Layer 3 of a small transformer language model trained on English Wikipedia (12 layers, counted from 0, width 128).
Take only the direct path to the model's output, skipping the later layers: a vector added to the residual stream pushes a token's score in proportion to its dot product with that token's output vector.

Output vectors of the tokens that the questions are about. A number n stands for (n - 128) times 0.0092.
"hn": 112, 103, 118, 106, 113, 51, 110, 113, 142, 69, 84, 169, 73, 174, 114, 160, 138, 201, 102, 128, 160, 140, 102, 90, 109, 161, 136, 112, 81, 116, 78, 114, 128, 151, 178, 121, 113, 125, 151, 159, 161, 174, 119, 176, 100, 175, 174, 102, 186, 122, 176, 97, 141, 106, 116, 153, 148, 123, 111, 105, 75, 66, 102, 126, 168, 118, 156, 119, 104, 150, 123, 96, 147, 118, 104, 141, 100, 161, 99, 86, 147, 185, 128, 133, 104, 127, 147, 96, 206, 95, 180, 181, 219, 149, 128, 155, 167, 118, 131, 113, 175, 97, 117, 169, 142, 55, 119, 168, 161, 111, 171, 122, 131, 101, 76, 115, 63, 90, 185, 99, 111, 113, 102, 114, 158, 127, 113, 138
"ater": 93, 97, 101, 117, 124, 96, 134, 62, 145, 137, 186, 71, 124, 136, 120, 101, 21, 108, 82, 158, 176, 78, 147, 148, 132, 147, 114, 123, 127, 147, 138, 122, 120, 148, 132, 101, 151, 145, 142, 80, 127, 87, 151, 130, 197, 181, 152, 116, 122, 106, 148, 146, 188, 98, 130, 180, 133, 122, 179, 100, 105, 172, 122, 99, 123, 128, 132, 59, 103, 199, 120, 121, 174, 79, 77, 164, 72, 139, 26, 117, 90, 200, 136, 93, 144, 149, 94, 129, 186, 188, 107, 108, 151, 133, 139, 134, 143, 119, 98, 142, 104, 115, 140, 141, 105, 129, 178, 98, 147, 64, 206, 185, 172, 140, 123, 153, 154, 160, 134, 163, 95, 106, 125, 95, 107, 90, 177, 140
"′": 102, 122, 110, 66, 82, 160, 117, 55, 174, 29, 89, 166, 155, 138, 107, 128, 142, 96, 106, 158, 112, 187, 111, 184, 219, 236, 50, 136, 157, 89, 155, 76, 131, 131, 173, 147, 92, 98, 138, 163, 136, 129, 119, 128, 166, 175, 112, 138, 127, 67, 101, 40, 104, 43, 136, 137, 161, 120, 127, 112, 80, 166, 157, 33, 163, 125, 153, 137, 109, 117, 188, 117, 156, 112, 98, 93, 119, 138, 130, 145, 107, 155, 137, 105, 96, 140, 122, 138, 208, 137, 95, 80, 130, 81, 184, 74, 134, 107, 157, 112, 120, 102, 81, 98, 139, 178, 127, 138, 112, 120, 119, 144, 151, 89, 115, 105, 183, 142, 140, 134, 203, 140, 155, 129, 188, 108, 196, 221
"echn": 90, 100, 57, 106, 135, 81, 105, 51, 150, 96, 137, 161, 107, 190, 174, 142, 114, 163, 149, 156, 82, 92, 90, 135, 164, 145, 156, 100, 98, 176, 141, 121, 64, 155, 125, 96, 128, 115, 139, 131, 123, 199, 120, 151, 167, 198, 143, 187, 152, 152, 129, 102, 189, 144, 155, 156, 156, 102, 106, 89, 65, 165, 107, 53, 159, 92, 129, 105, 137, 137, 102, 97, 183, 122, 111, 61, 152, 151, 92, 116, 108, 186, 105, 110, 89, 133, 173, 152, 206, 171, 164, 104, 161, 140, 82, 127, 129, 162, 136, 165, 140, 113, 100, 62, 110, 142, 122, 96, 27, 106, 151, 177, 140, 43, 28, 249, 144, 156, 128, 166, 111, 121, 106, 118, 135, 134, 118, 166
"ict": 136, 128, 174, 125, 113, 94, 125, 111, 144, 101, 96, 99, 132, 86, 175, 185, 131, 123, 51, 165, 101, 192, 128, 87, 141, 114, 77, 118, 119, 125, 132, 147, 142, 78, 159, 163, 113, 134, 209, 103, 86, 174, 89, 187, 153, 100, 139, 171, 181, 186, 95, 146, 116, 138, 91, 88, 131, 73, 95, 59, 79, 153, 118, 155, 123, 173, 112, 61, 92, 134, 141, 94, 124, 126, 113, 168, 187, 231, 101, 81, 149, 188, 90, 114, 99, 184, 76, 124, 196, 222, 158, 111, 163, 148, 148, 74, 89, 120, 103, 188, 149, 211, 116, 111, 119, 89, 158, 96, 152, 120, 107, 132, 146, 82, 133, 111, 93, 161, 94, 207, 97, 119, 131, 53, 125, 111, 130, 149
"inal": 85, 75, 145, 139, 142, 98, 186, 87, 148, 152, 84, 148, 90, 125, 158, 149, 148, 140, 164, 145, 223, 157, 143, 190, 99, 173, 67, 199, 144, 176, 146, 114, 127, 127, 126, 159, 146, 60, 98, 29, 137, 147, 128, 162, 109, 183, 104, 121, 166, 144, 86, 71, 18, 150, 174, 156, 199, 128, 87, 83, 74, 173, 96, 128, 64, 144, 75, 84, 149, 118, 128, 154, 217, 89, 154, 125, 97, 134, 69, 81, 116, 152, 93, 129, 62, 197, 96, 123, 223, 166, 162, 68, 142, 83, 74, 158, 112, 75, 59, 141, 103, 167, 125, 170, 104, 183, 85, 110, 136, 146, 150, 152, 139, 160, 125, 181, 109, 159, 131, 138, 179, 163, 90, 130, 132, 97, 61, 114
"r": 116, 136, 158, 147, 154, 114, 97, 94, 192, 126, 99, 127, 140, 95, 195, 95, 188, 98, 115, 136, 134, 119, 166, 111, 138, 157, 110, 121, 144, 164, 204, 102, 134, 145, 105, 121, 129, 132, 168, 171, 110, 121, 148, 148, 131, 87, 132, 73, 133, 88, 150, 153, 94, 139, 166, 146, 156, 141, 139, 140, 54, 109, 148, 125, 178, 170, 98, 80, 145, 86, 124, 113, 144, 117, 140, 192, 180, 139, 140, 138, 118, 169, 92, 137, 155, 102, 159, 90, 122, 119, 157, 92, 143, 146, 140, 110, 133, 93, 107, 112, 112, 174, 75, 144, 103, 119, 107, 139, 70, 105, 76, 125, 126, 115, 139, 92, 172, 129, 95, 108, 78, 144, 110, 118, 112, 155, 111, 125
"|---|---|": 112, 138, 157, 146, 166, 101, 155, 60, 158, 62, 130, 148, 168, 159, 155, 165, 101, 144, 110, 180, 165, 215, 85, 154, 144, 194, 87, 156, 94, 110, 148, 146, 97, 65, 157, 144, 133, 134, 144, 114, 62, 167, 148, 175, 157, 140, 134, 151, 103, 157, 80, 45, 107, 137, 145, 86, 65, 131, 144, 109, 56, 148, 21, 107, 138, 128, 67, 129, 121, 139, 176, 135, 163, 45, 150, 103, 41, 194, 138, 81, 134, 165, 93, 73, 147, 131, 165, 82, 160, 179, 125, 80, 135, 135, 103, 142, 121, 102, 156, 148, 146, 112, 75, 110, 162, 34, 193, 82, 114, 148, 170, 169, 140, 172, 125, 152, 141, 108, 142, 125, 107, 121, 136, 60, 202, 142, 112, 183
" album": 96, 167, 94, 129, 192, 86, 118, 161, 138, 47, 115, 134, 121, 180, 124, 163, 126, 151, 70, 142, 137, 145, 166, 93, 190, 207, 78, 170, 92, 120, 133, 156, 83, 141, 159, 145, 108, 122, 121, 88, 88, 112, 199, 85, 111, 139, 152, 194, 186, 177, 135, 139, 126, 144, 128, 125, 151, 112, 90, 73, 118, 141, 101, 84, 133, 140, 170, 40, 97, 101, 179, 74, 177, 50, 121, 109, 100, 135, 190, 111, 122, 213, 150, 109, 138, 134, 90, 148, 159, 86, 159, 81, 147, 113, 80, 116, 83, 158, 147, 133, 180, 81, 144, 89, 105, 157, 172, 67, 168, 118, 134, 116, 150, 139, 70, 116, 112, 217, 118, 148, 93, 130, 206, 32, 189, 72, 125, 125
"aces": 123, 85, 104, 111, 68, 108, 127, 78, 91, 139, 106, 124, 99, 126, 88, 151, 154, 167, 136, 170, 163, 171, 101, 84, 190, 153, 53, 161, 165, 103, 150, 146, 179, 60, 147, 95, 104, 96, 185, 111, 165, 149, 148, 111, 140, 158, 169, 136, 135, 132, 83, 118, 136, 137, 125, 82, 88, 154, 133, 95, 68, 219, 109, 82, 129, 143, 99, 100, 130, 164, 179, 121, 201, 184, 193, 98, 169, 136, 106, 187, 105, 181, 114, 83, 96, 152, 65, 95, 184, 126, 115, 101, 110, 163, 87, 107, 87, 151, 123, 171, 70, 184, 111, 95, 80, 156, 180, 133, 175, 83, 123, 160, 175, 94, 133, 214, 82, 84, 172, 141, 141, 152, 111, 106, 140, 50, 160, 81
"vey": 112, 72, 73, 114, 184, 89, 106, 111, 138, 70, 138, 146, 162, 139, 130, 122, 149, 105, 155, 150, 130, 156, 99, 165, 188, 213, 115, 93, 130, 112, 149, 140, 114, 140, 213, 112, 171, 107, 155, 164, 116, 167, 103, 180, 127, 135, 92, 53, 170, 107, 115, 67, 122, 144, 141, 94, 177, 183, 114, 79, 36, 164, 101, 99, 153, 90, 83, 137, 116, 164, 96, 154, 97, 103, 143, 138, 84, 61, 112, 61, 185, 188, 111, 127, 119, 149, 157, 129, 132, 158, 133, 97, 132, 144, 144, 110, 145, 176, 77, 165, 181, 151, 130, 78, 82, 115, 105, 130, 104, 139, 189, 135, 122, 96, 78, 124, 135, 106, 106, 199, 158, 144, 137, 150, 155, 97, 124, 124
"aining": 131, 170, 149, 126, 125, 87, 86, 23, 154, 145, 127, 128, 154, 150, 134, 143, 127, 144, 140, 173, 81, 192, 90, 166, 133, 81, 98, 147, 98, 76, 174, 120, 143, 155, 182, 179, 117, 26, 157, 107, 143, 167, 130, 158, 118, 183, 100, 74, 162, 144, 78, 127, 104, 114, 199, 183, 112, 158, 147, 156, 76, 127, 114, 70, 94, 140, 55, 139, 115, 101, 163, 204, 187, 120, 144, 126, 161, 109, 62, 67, 145, 202, 144, 87, 41, 130, 50, 121, 212, 161, 115, 118, 206, 72, 167, 103, 142, 141, 85, 108, 102, 127, 139, 104, 101, 114, 93, 121, 135, 139, 146, 180, 162, 130, 148, 140, 115, 130, 139, 84, 147, 128, 123, 73, 140, 92, 164, 148
"ont": 119, 104, 185, 85, 137, 118, 177, 152, 219, 150, 87, 116, 117, 132, 153, 167, 193, 196, 82, 146, 114, 62, 117, 121, 153, 136, 96, 97, 77, 108, 108, 97, 104, 114, 157, 119, 145, 142, 149, 57, 107, 169, 74, 154, 117, 157, 172, 114, 88, 119, 143, 106, 76, 99, 143, 142, 219, 130, 104, 115, 72, 170, 128, 129, 82, 128, 119, 53, 85, 148, 179, 113, 196, 94, 102, 125, 154, 98, 144, 117, 129, 161, 155, 132, 114, 166, 130, 67, 218, 186, 101, 102, 143, 173, 177, 81, 131, 169, 115, 176, 145, 124, 134, 156, 64, 122, 150, 116, 53, 111, 161, 102, 122, 84, 115, 165, 120, 142, 111, 108, 112, 140, 125, 136, 131, 133, 124, 162
"ources": 110, 89, 80, 133, 98, 70, 112, 64, 191, 110, 59, 176, 70, 121, 97, 113, 128, 200, 113, 173, 152, 178, 123, 176, 129, 174, 129, 147, 151, 89, 181, 122, 76, 130, 206, 107, 95, 90, 168, 114, 146, 200, 204, 144, 118, 153, 147, 150, 126, 143, 50, 147, 159, 99, 163, 157, 76, 166, 156, 128, 89, 132, 137, 63, 137, 151, 146, 127, 109, 138, 99, 110, 178, 108, 159, 102, 153, 137, 99, 92, 155, 171, 106, 141, 86, 135, 109, 140, 211, 125, 115, 155, 98, 140, 118, 137, 129, 161, 165, 141, 122, 137, 111, 104, 94, 122, 174, 163, 101, 66, 152, 136, 117, 118, 31, 87, 68, 118, 171, 117, 127, 127, 194, 67, 141, 89, 125, 120
"tain": 194, 130, 83, 116, 130, 54, 71, 62, 119, 97, 130, 101, 73, 169, 116, 148, 165, 164, 69, 154, 88, 146, 126, 172, 110, 152, 93, 96, 95, 122, 67, 140, 120, 173, 131, 134, 146, 215, 183, 104, 141, 163, 167, 78, 141, 138, 139, 90, 143, 206, 60, 132, 79, 76, 198, 156, 193, 179, 113, 41, 86, 168, 101, 139, 100, 117, 106, 50, 179, 151, 142, 145, 157, 199, 173, 100, 93, 130, 116, 33, 86, 230, 94, 140, 83, 175, 144, 164, 192, 167, 183, 65, 209, 122, 102, 127, 79, 141, 61, 158, 199, 146, 63, 149, 89, 84, 150, 106, 101, 118, 125, 130, 167, 132, 134, 115, 116, 146, 105, 164, 155, 179, 66, 139, 149, 87, 163, 110
"uary": 61, 160, 135, 138, 166, 127, 51, 74, 180, 137, 53, 161, 65, 183, 71, 175, 144, 101, 81, 138, 130, 150, 123, 148, 218, 161, 100, 115, 140, 102, 127, 153, 131, 164, 143, 106, 124, 119, 200, 178, 86, 164, 188, 167, 187, 158, 120, 48, 214, 146, 78, 133, 158, 95, 108, 147, 152, 151, 50, 72, 42, 155, 138, 94, 96, 101, 114, 112, 152, 200, 182, 64, 174, 68, 181, 156, 114, 189, 99, 100, 155, 200, 116, 90, 45, 148, 138, 126, 197, 71, 125, 147, 102, 145, 137, 102, 149, 147, 127, 165, 149, 231, 211, 48, 127, 103, 87, 94, 147, 101, 145, 93, 177, 44, 143, 105, 65, 170, 102, 147, 155, 170, 62, 51, 186, 85, 63, 107
"ago": 153, 172, 72, 140, 95, 124, 101, 184, 98, 100, 151, 104, 63, 183, 82, 193, 122, 116, 134, 152, 178, 104, 78, 135, 123, 150, 68, 180, 150, 113, 112, 95, 114, 149, 172, 67, 105, 129, 112, 80, 94, 238, 196, 108, 108, 137, 122, 88, 149, 147, 133, 141, 135, 194, 155, 191, 141, 178, 25, 147, 43, 165, 132, 83, 149, 121, 162, 217, 69, 115, 201, 114, 174, 136, 113, 123, 85, 139, 111, 122, 109, 145, 135, 44, 34, 158, 96, 161, 188, 144, 189, 95, 129, 120, 80, 184, 143, 100, 61, 114, 146, 168, 126, 122, 171, 161, 158, 92, 100, 89, 202, 105, 119, 94, 135, 176, 110, 86, 152, 142, 112, 143, 118, 149, 133, 71, 108, 118
" into": 152, 91, 116, 149, 116, 145, 108, 109, 102, 97, 102, 152, 88, 89, 97, 149, 114, 142, 140, 129, 104, 87, 118, 170, 192, 119, 98, 141, 136, 109, 120, 83, 121, 142, 165, 131, 170, 107, 129, 107, 133, 177, 126, 101, 86, 144, 141, 119, 123, 130, 98, 140, 130, 129, 140, 104, 139, 165, 136, 104, 129, 129, 145, 115, 136, 127, 80, 117, 117, 157, 123, 124, 155, 143, 146, 151, 148, 163, 112, 86, 65, 213, 147, 133, 89, 153, 74, 90, 150, 123, 145, 143, 146, 150, 138, 70, 110, 83, 186, 97, 96, 144, 122, 136, 71, 157, 111, 126, 142, 148, 105, 161, 160, 145, 119, 160, 133, 191, 125, 140, 100, 149, 106, 145, 195, 110, 112, 164

Each question shows what one neuron of this layer's MLP adds at an activation of 1. A number n stands for (n - 128) times 0.0028.

n322: 132, 126, 124, 138, 132, 141, 118, 116, 115, 107, 134, 135, 127, 141, 131, 118, 126, 123, 132, 134, 147, 149, 141, 129, 125, 136, 151, 139, 116, 106, 143, 125, 114, 90, 118, 114, 122, 115, 124, 118, 112, 130, 131, 122, 112, 138, 121, 136, 126, 140, 140, 135, 141, 122, 130, 132, 134, 143, 130, 135, 119, 122, 149, 123, 130, 121, 127, 125, 125, 122, 156, 142, 119, 152, 143, 113, 132, 134, 121, 150, 153, 132, 110, 113, 115, 131, 113, 135, 135, 103, 128, 112, 134, 153, 134, 130, 138, 108, 132, 132, 120, 120, 119, 132, 121, 143, 129, 126, 130, 131, 136, 131, 134, 119, 136, 138, 135, 111, 129, 123, 124, 129, 100, 126, 143, 129, 127, 119
Which two tokens does it push up most, strongest first? "aces", "ago"

n452: 106, 114, 128, 124, 125, 113, 120, 140, 131, 132, 108, 144, 134, 125, 118, 130, 116, 120, 126, 156, 148, 129, 137, 124, 133, 131, 146, 130, 128, 119, 114, 147, 129, 151, 136, 140, 136, 122, 127, 120, 132, 114, 122, 117, 131, 136, 135, 121, 109, 118, 157, 137, 135, 127, 138, 127, 125, 135, 135, 132, 108, 125, 123, 127, 114, 152, 119, 126, 115, 130, 116, 135, 118, 129, 118, 129, 140, 137, 106, 112, 118, 125, 127, 133, 114, 133, 128, 142, 136, 135, 109, 125, 133, 138, 132, 132, 115, 109, 132, 138, 130, 113, 142, 133, 126, 138, 143, 111, 132, 141, 133, 128, 130, 140, 123, 117, 135, 126, 112, 131, 152, 129, 129, 128, 118, 123, 143, 119
Pushed up most: "ater"

n281: 121, 113, 113, 140, 140, 126, 136, 130, 149, 144, 119, 108, 150, 122, 141, 119, 116, 136, 116, 106, 137, 104, 130, 109, 122, 115, 130, 144, 132, 128, 104, 111, 117, 120, 115, 111, 128, 129, 123, 145, 132, 129, 113, 118, 118, 129, 112, 155, 118, 117, 154, 128, 143, 133, 108, 104, 114, 129, 126, 132, 120, 131, 155, 158, 131, 138, 138, 133, 131, 115, 101, 116, 141, 136, 154, 142, 158, 111, 145, 120, 140, 133, 145, 131, 146, 116, 126, 120, 146, 130, 132, 122, 130, 128, 123, 138, 138, 115, 116, 145, 143, 121, 106, 140, 128, 138, 110, 125, 117, 145, 120, 146, 89, 143, 143, 135, 147, 106, 93, 144, 126, 140, 128, 148, 98, 143, 149, 102
Which two tokens does it push up most, strongest first? "r", "ont"

n221: 123, 132, 124, 146, 153, 122, 115, 120, 130, 154, 133, 109, 133, 110, 98, 139, 133, 136, 131, 123, 107, 143, 126, 122, 128, 150, 150, 114, 108, 118, 129, 145, 139, 127, 130, 126, 122, 128, 115, 142, 120, 143, 132, 134, 115, 128, 121, 127, 127, 123, 146, 113, 120, 111, 102, 163, 137, 83, 124, 117, 123, 140, 144, 128, 132, 117, 138, 130, 133, 131, 135, 129, 120, 138, 126, 137, 136, 99, 129, 115, 124, 136, 144, 123, 116, 142, 138, 138, 148, 115, 126, 128, 112, 107, 109, 124, 146, 133, 122, 127, 154, 129, 128, 140, 132, 125, 128, 131, 126, 113, 138, 116, 95, 134, 145, 126, 156, 110, 134, 140, 133, 132, 128, 142, 118, 142, 130, 135
Pushed up most: "vey"

n418: 135, 139, 128, 121, 119, 123, 112, 159, 128, 156, 137, 139, 131, 114, 152, 123, 134, 120, 131, 125, 150, 144, 119, 118, 134, 137, 122, 130, 125, 114, 133, 118, 123, 137, 124, 129, 133, 124, 127, 135, 138, 135, 112, 113, 121, 142, 139, 129, 119, 114, 124, 154, 139, 139, 132, 128, 113, 98, 136, 155, 124, 108, 160, 124, 134, 110, 122, 115, 128, 123, 146, 128, 124, 117, 116, 117, 134, 125, 146, 130, 147, 135, 106, 138, 119, 135, 104, 128, 122, 131, 139, 124, 138, 143, 128, 123, 145, 130, 108, 141, 110, 109, 123, 101, 120, 132, 122, 119, 104, 125, 119, 153, 134, 150, 131, 131, 135, 93, 108, 145, 149, 146, 123, 145, 131, 139, 133, 103
Pushed down most: "uary"

n208: 146, 149, 146, 98, 123, 110, 138, 131, 111, 121, 155, 153, 114, 125, 135, 123, 115, 147, 121, 93, 120, 122, 145, 133, 127, 123, 124, 130, 119, 134, 126, 138, 124, 123, 117, 142, 113, 137, 77, 129, 120, 128, 120, 111, 69, 138, 123, 152, 126, 126, 112, 139, 120, 135, 134, 132, 118, 147, 156, 137, 129, 128, 145, 147, 131, 128, 132, 135, 154, 128, 131, 134, 133, 121, 126, 149, 132, 122, 122, 131, 119, 144, 139, 127, 138, 126, 124, 136, 125, 135, 143, 136, 104, 134, 125, 126, 142, 135, 158, 113, 133, 147, 143, 123, 136, 145, 120, 133, 114, 137, 117, 112, 132, 120, 140, 149, 146, 152, 115, 99, 119, 100, 120, 121, 124, 105, 127, 84
Pushed down most: "vey"

n426: 128, 112, 112, 131, 137, 133, 126, 130, 119, 135, 115, 114, 116, 115, 142, 148, 131, 111, 114, 124, 109, 150, 151, 129, 160, 130, 133, 124, 111, 130, 111, 134, 130, 117, 127, 131, 132, 126, 121, 141, 128, 142, 135, 132, 145, 127, 126, 117, 116, 155, 122, 137, 114, 125, 138, 140, 126, 133, 140, 127, 102, 119, 135, 137, 146, 106, 147, 134, 136, 118, 110, 128, 114, 123, 125, 126, 148, 110, 119, 116, 148, 121, 127, 150, 103, 125, 110, 132, 120, 125, 135, 134, 132, 146, 118, 134, 132, 128, 127, 125, 153, 116, 122, 145, 137, 129, 106, 113, 127, 130, 145, 124, 118, 133, 113, 120, 130, 134, 138, 134, 162, 120, 138, 137, 144, 128, 106, 122
Which two tokens does it push up most, strongest first? "vey", "tain"

n364: 140, 138, 136, 122, 141, 129, 131, 120, 121, 113, 123, 130, 129, 114, 121, 138, 116, 126, 131, 145, 128, 137, 124, 116, 127, 131, 123, 120, 120, 112, 130, 148, 128, 123, 126, 127, 115, 124, 129, 119, 117, 134, 125, 135, 127, 129, 124, 122, 132, 118, 118, 136, 139, 112, 134, 123, 122, 121, 132, 142, 125, 133, 135, 111, 124, 140, 124, 115, 123, 132, 135, 140, 129, 137, 128, 122, 125, 141, 122, 143, 108, 122, 124, 133, 118, 128, 117, 134, 141, 116, 141, 123, 140, 118, 134, 115, 130, 148, 131, 133, 123, 134, 142, 126, 141, 121, 133, 134, 129, 142, 134, 109, 125, 130, 119, 122, 144, 125, 116, 121, 130, 130, 142, 112, 132, 144, 119, 123
Pushed down most: "inal"

n372: 103, 138, 109, 123, 104, 96, 107, 103, 135, 124, 134, 121, 127, 109, 88, 153, 123, 147, 152, 159, 177, 107, 124, 142, 108, 114, 143, 135, 122, 116, 156, 147, 152, 143, 144, 115, 151, 116, 166, 136, 124, 163, 140, 120, 129, 126, 107, 114, 143, 123, 107, 123, 115, 94, 111, 114, 112, 120, 130, 109, 122, 105, 137, 99, 124, 114, 142, 110, 110, 150, 136, 151, 138, 145, 138, 126, 123, 152, 115, 123, 100, 120, 140, 159, 123, 160, 127, 134, 132, 127, 144, 117, 114, 107, 141, 109, 120, 137, 102, 110, 99, 119, 146, 119, 112, 100, 148, 145, 144, 138, 100, 148, 142, 122, 105, 144, 115, 151, 128, 147, 123, 150, 137, 139, 118, 134, 158, 127
Pushed down most: "r"

n232: 129, 115, 141, 126, 134, 135, 142, 112, 122, 120, 143, 137, 135, 116, 134, 126, 104, 128, 130, 120, 148, 135, 122, 116, 116, 125, 138, 102, 130, 138, 136, 132, 126, 127, 120, 119, 138, 132, 155, 129, 121, 122, 124, 132, 133, 105, 138, 106, 119, 124, 127, 126, 145, 130, 112, 107, 116, 122, 138, 133, 135, 131, 130, 122, 143, 130, 138, 113, 130, 129, 119, 132, 128, 131, 129, 122, 143, 113, 126, 145, 146, 132, 135, 146, 141, 125, 112, 112, 116, 114, 133, 142, 117, 101, 108, 117, 126, 101, 128, 156, 138, 112, 116, 146, 133, 126, 143, 153, 125, 125, 120, 138, 131, 112, 126, 130, 134, 129, 99, 130, 139, 137, 137, 139, 112, 160, 136, 145
Pushed up most: "r"

n462: 126, 117, 134, 117, 133, 135, 130, 136, 129, 121, 123, 148, 131, 137, 131, 144, 125, 129, 116, 107, 118, 133, 125, 115, 154, 137, 143, 135, 123, 125, 114, 138, 123, 134, 127, 129, 132, 124, 124, 132, 124, 131, 131, 120, 104, 140, 116, 129, 121, 127, 133, 122, 118, 125, 113, 129, 127, 132, 136, 130, 115, 127, 150, 134, 132, 138, 133, 127, 129, 123, 109, 137, 130, 128, 130, 140, 136, 142, 131, 122, 132, 138, 118, 125, 132, 128, 123, 137, 129, 132, 126, 148, 131, 116, 121, 136, 119, 127, 134, 131, 136, 128, 119, 136, 112, 132, 141, 117, 122, 133, 113, 107, 131, 124, 126, 122, 109, 143, 134, 121, 138, 120, 133, 124, 132, 130, 128, 107
Pushed up most: " album"

n362: 146, 133, 123, 136, 138, 108, 106, 135, 130, 146, 106, 137, 139, 142, 130, 125, 121, 128, 124, 132, 137, 149, 149, 145, 122, 127, 118, 124, 131, 116, 135, 125, 118, 116, 111, 132, 140, 119, 127, 112, 126, 126, 139, 125, 135, 132, 125, 134, 125, 135, 120, 116, 102, 136, 132, 111, 124, 125, 129, 150, 111, 107, 135, 92, 122, 128, 122, 127, 131, 106, 107, 126, 131, 121, 124, 122, 119, 137, 114, 151, 125, 149, 133, 133, 123, 147, 133, 125, 93, 132, 132, 131, 131, 139, 141, 157, 129, 136, 129, 123, 137, 151, 128, 128, 114, 118, 127, 122, 117, 130, 132, 118, 150, 133, 136, 128, 135, 146, 128, 146, 137, 119, 133, 156, 127, 132, 124, 118
Pushed up most: "inal"

n178: 126, 135, 125, 123, 122, 131, 129, 130, 119, 132, 124, 134, 135, 120, 133, 130, 129, 109, 138, 129, 150, 126, 143, 105, 127, 132, 127, 123, 126, 120, 132, 119, 123, 118, 121, 122, 132, 117, 116, 133, 127, 136, 146, 126, 130, 140, 127, 133, 121, 145, 135, 110, 116, 133, 126, 107, 121, 116, 108, 130, 127, 140, 129, 118, 134, 143, 125, 145, 129, 119, 130, 133, 136, 141, 127, 113, 136, 129, 118, 137, 121, 136, 139, 152, 139, 137, 125, 136, 141, 146, 104, 126, 121, 148, 131, 148, 128, 108, 134, 144, 120, 133, 124, 119, 115, 116, 139, 108, 124, 133, 134, 114, 120, 128, 111, 135, 135, 107, 137, 124, 139, 114, 132, 128, 130, 123, 134, 121
Pushed up most: "aces"

n256: 110, 132, 122, 116, 141, 113, 126, 124, 124, 118, 127, 137, 144, 115, 117, 132, 122, 129, 142, 151, 138, 109, 144, 129, 125, 138, 138, 127, 127, 129, 119, 133, 139, 130, 133, 116, 121, 134, 125, 112, 131, 135, 120, 124, 122, 126, 123, 132, 122, 124, 123, 120, 132, 118, 111, 124, 127, 125, 120, 122, 119, 126, 133, 113, 117, 122, 121, 135, 128, 142, 146, 127, 142, 123, 134, 140, 129, 125, 124, 121, 123, 136, 112, 137, 123, 139, 127, 144, 137, 114, 139, 127, 150, 120, 146, 116, 132, 124, 136, 145, 136, 124, 126, 135, 129, 124, 120, 134, 143, 117, 121, 129, 123, 145, 134, 137, 120, 144, 117, 127, 137, 126, 140, 130, 111, 108, 122, 119
Pushed up most: "inal"

n477: 114, 130, 111, 133, 130, 130, 126, 111, 136, 119, 154, 128, 119, 110, 127, 129, 115, 101, 124, 152, 158, 154, 149, 126, 112, 148, 122, 128, 126, 103, 144, 132, 140, 115, 115, 111, 131, 134, 164, 155, 124, 124, 133, 123, 99, 118, 145, 131, 118, 134, 155, 117, 105, 125, 131, 106, 128, 114, 112, 119, 162, 118, 155, 111, 153, 130, 131, 102, 103, 164, 173, 141, 123, 145, 127, 94, 113, 153, 135, 147, 123, 109, 125, 157, 104, 151, 152, 131, 123, 121, 157, 112, 139, 109, 156, 130, 115, 143, 119, 132, 92, 141, 140, 120, 131, 128, 131, 125, 140, 112, 97, 115, 127, 124, 103, 121, 117, 145, 128, 127, 129, 132, 134, 139, 123, 145, 137, 125
Pushed down most: "aining"

n370: 119, 136, 134, 114, 134, 130, 128, 136, 137, 117, 130, 126, 137, 126, 142, 122, 110, 126, 130, 135, 135, 139, 107, 141, 131, 129, 134, 140, 123, 128, 130, 135, 122, 129, 128, 145, 123, 130, 130, 124, 125, 123, 116, 129, 117, 125, 138, 125, 124, 123, 127, 131, 137, 138, 126, 117, 118, 119, 122, 128, 125, 123, 127, 118, 117, 125, 124, 133, 118, 121, 133, 126, 132, 119, 125, 128, 125, 125, 132, 136, 123, 126, 118, 129, 126, 132, 137, 122, 129, 124, 120, 124, 131, 133, 138, 132, 138, 112, 142, 125, 127, 124, 128, 138, 125, 138, 141, 128, 130, 136, 123, 130, 133, 124, 129, 129, 131, 122, 129, 133, 130, 129, 125, 128, 112, 139, 124, 123
Which two tokens does it push up most, strongest first? "|---|---|", "′"

n14: 121, 125, 142, 122, 119, 150, 127, 137, 113, 143, 137, 102, 145, 100, 137, 125, 126, 135, 112, 122, 111, 112, 117, 106, 122, 119, 138, 124, 133, 179, 102, 174, 132, 130, 136, 140, 150, 117, 129, 124, 136, 121, 121, 146, 127, 130, 138, 125, 134, 121, 120, 117, 150, 131, 115, 134, 146, 97, 104, 112, 102, 113, 144, 125, 124, 128, 147, 146, 119, 107, 90, 137, 129, 123, 126, 146, 140, 89, 144, 109, 135, 127, 136, 133, 130, 122, 118, 137, 134, 151, 113, 131, 140, 106, 98, 127, 132, 136, 112, 146, 121, 145, 119, 138, 133, 142, 137, 133, 116, 119, 155, 136, 99, 116, 127, 101, 158, 146, 123, 149, 129, 166, 133, 109, 148, 104, 126, 119
Which two tokens does it push up most, strongest first? "ict", "vey"

n304: 137, 131, 114, 120, 127, 110, 141, 142, 131, 134, 132, 125, 126, 120, 141, 107, 121, 123, 143, 125, 121, 125, 119, 120, 135, 139, 131, 143, 132, 121, 156, 125, 147, 146, 131, 121, 120, 129, 135, 132, 131, 137, 136, 139, 108, 137, 140, 129, 108, 119, 124, 144, 139, 135, 133, 139, 145, 135, 110, 120, 125, 122, 123, 137, 120, 128, 111, 144, 114, 125, 130, 122, 124, 121, 134, 138, 136, 115, 140, 142, 125, 124, 122, 115, 123, 111, 119, 119, 132, 150, 140, 124, 140, 129, 127, 140, 142, 107, 114, 129, 118, 134, 128, 130, 145, 139, 133, 133, 110, 110, 140, 139, 117, 132, 125, 141, 136, 117, 133, 131, 135, 131, 144, 135, 111, 121, 127, 128
Pushed up most: "ago"

n112: 121, 130, 118, 130, 133, 125, 139, 135, 131, 109, 129, 121, 116, 126, 120, 130, 118, 125, 134, 132, 118, 131, 127, 111, 117, 140, 114, 126, 122, 121, 133, 134, 133, 134, 141, 136, 145, 134, 139, 151, 153, 127, 130, 132, 111, 131, 122, 132, 123, 117, 136, 130, 125, 136, 140, 142, 132, 115, 131, 108, 109, 124, 123, 131, 127, 133, 116, 138, 130, 124, 124, 130, 111, 137, 131, 131, 125, 128, 130, 126, 130, 114, 123, 128, 137, 131, 141, 133, 117, 125, 122, 130, 140, 111, 131, 135, 136, 125, 128, 147, 126, 129, 111, 118, 126, 115, 119, 145, 133, 123, 136, 129, 116, 127, 131, 121, 136, 126, 124, 125, 135, 125, 140, 126, 124, 135, 144, 125
Pushed up most: "vey"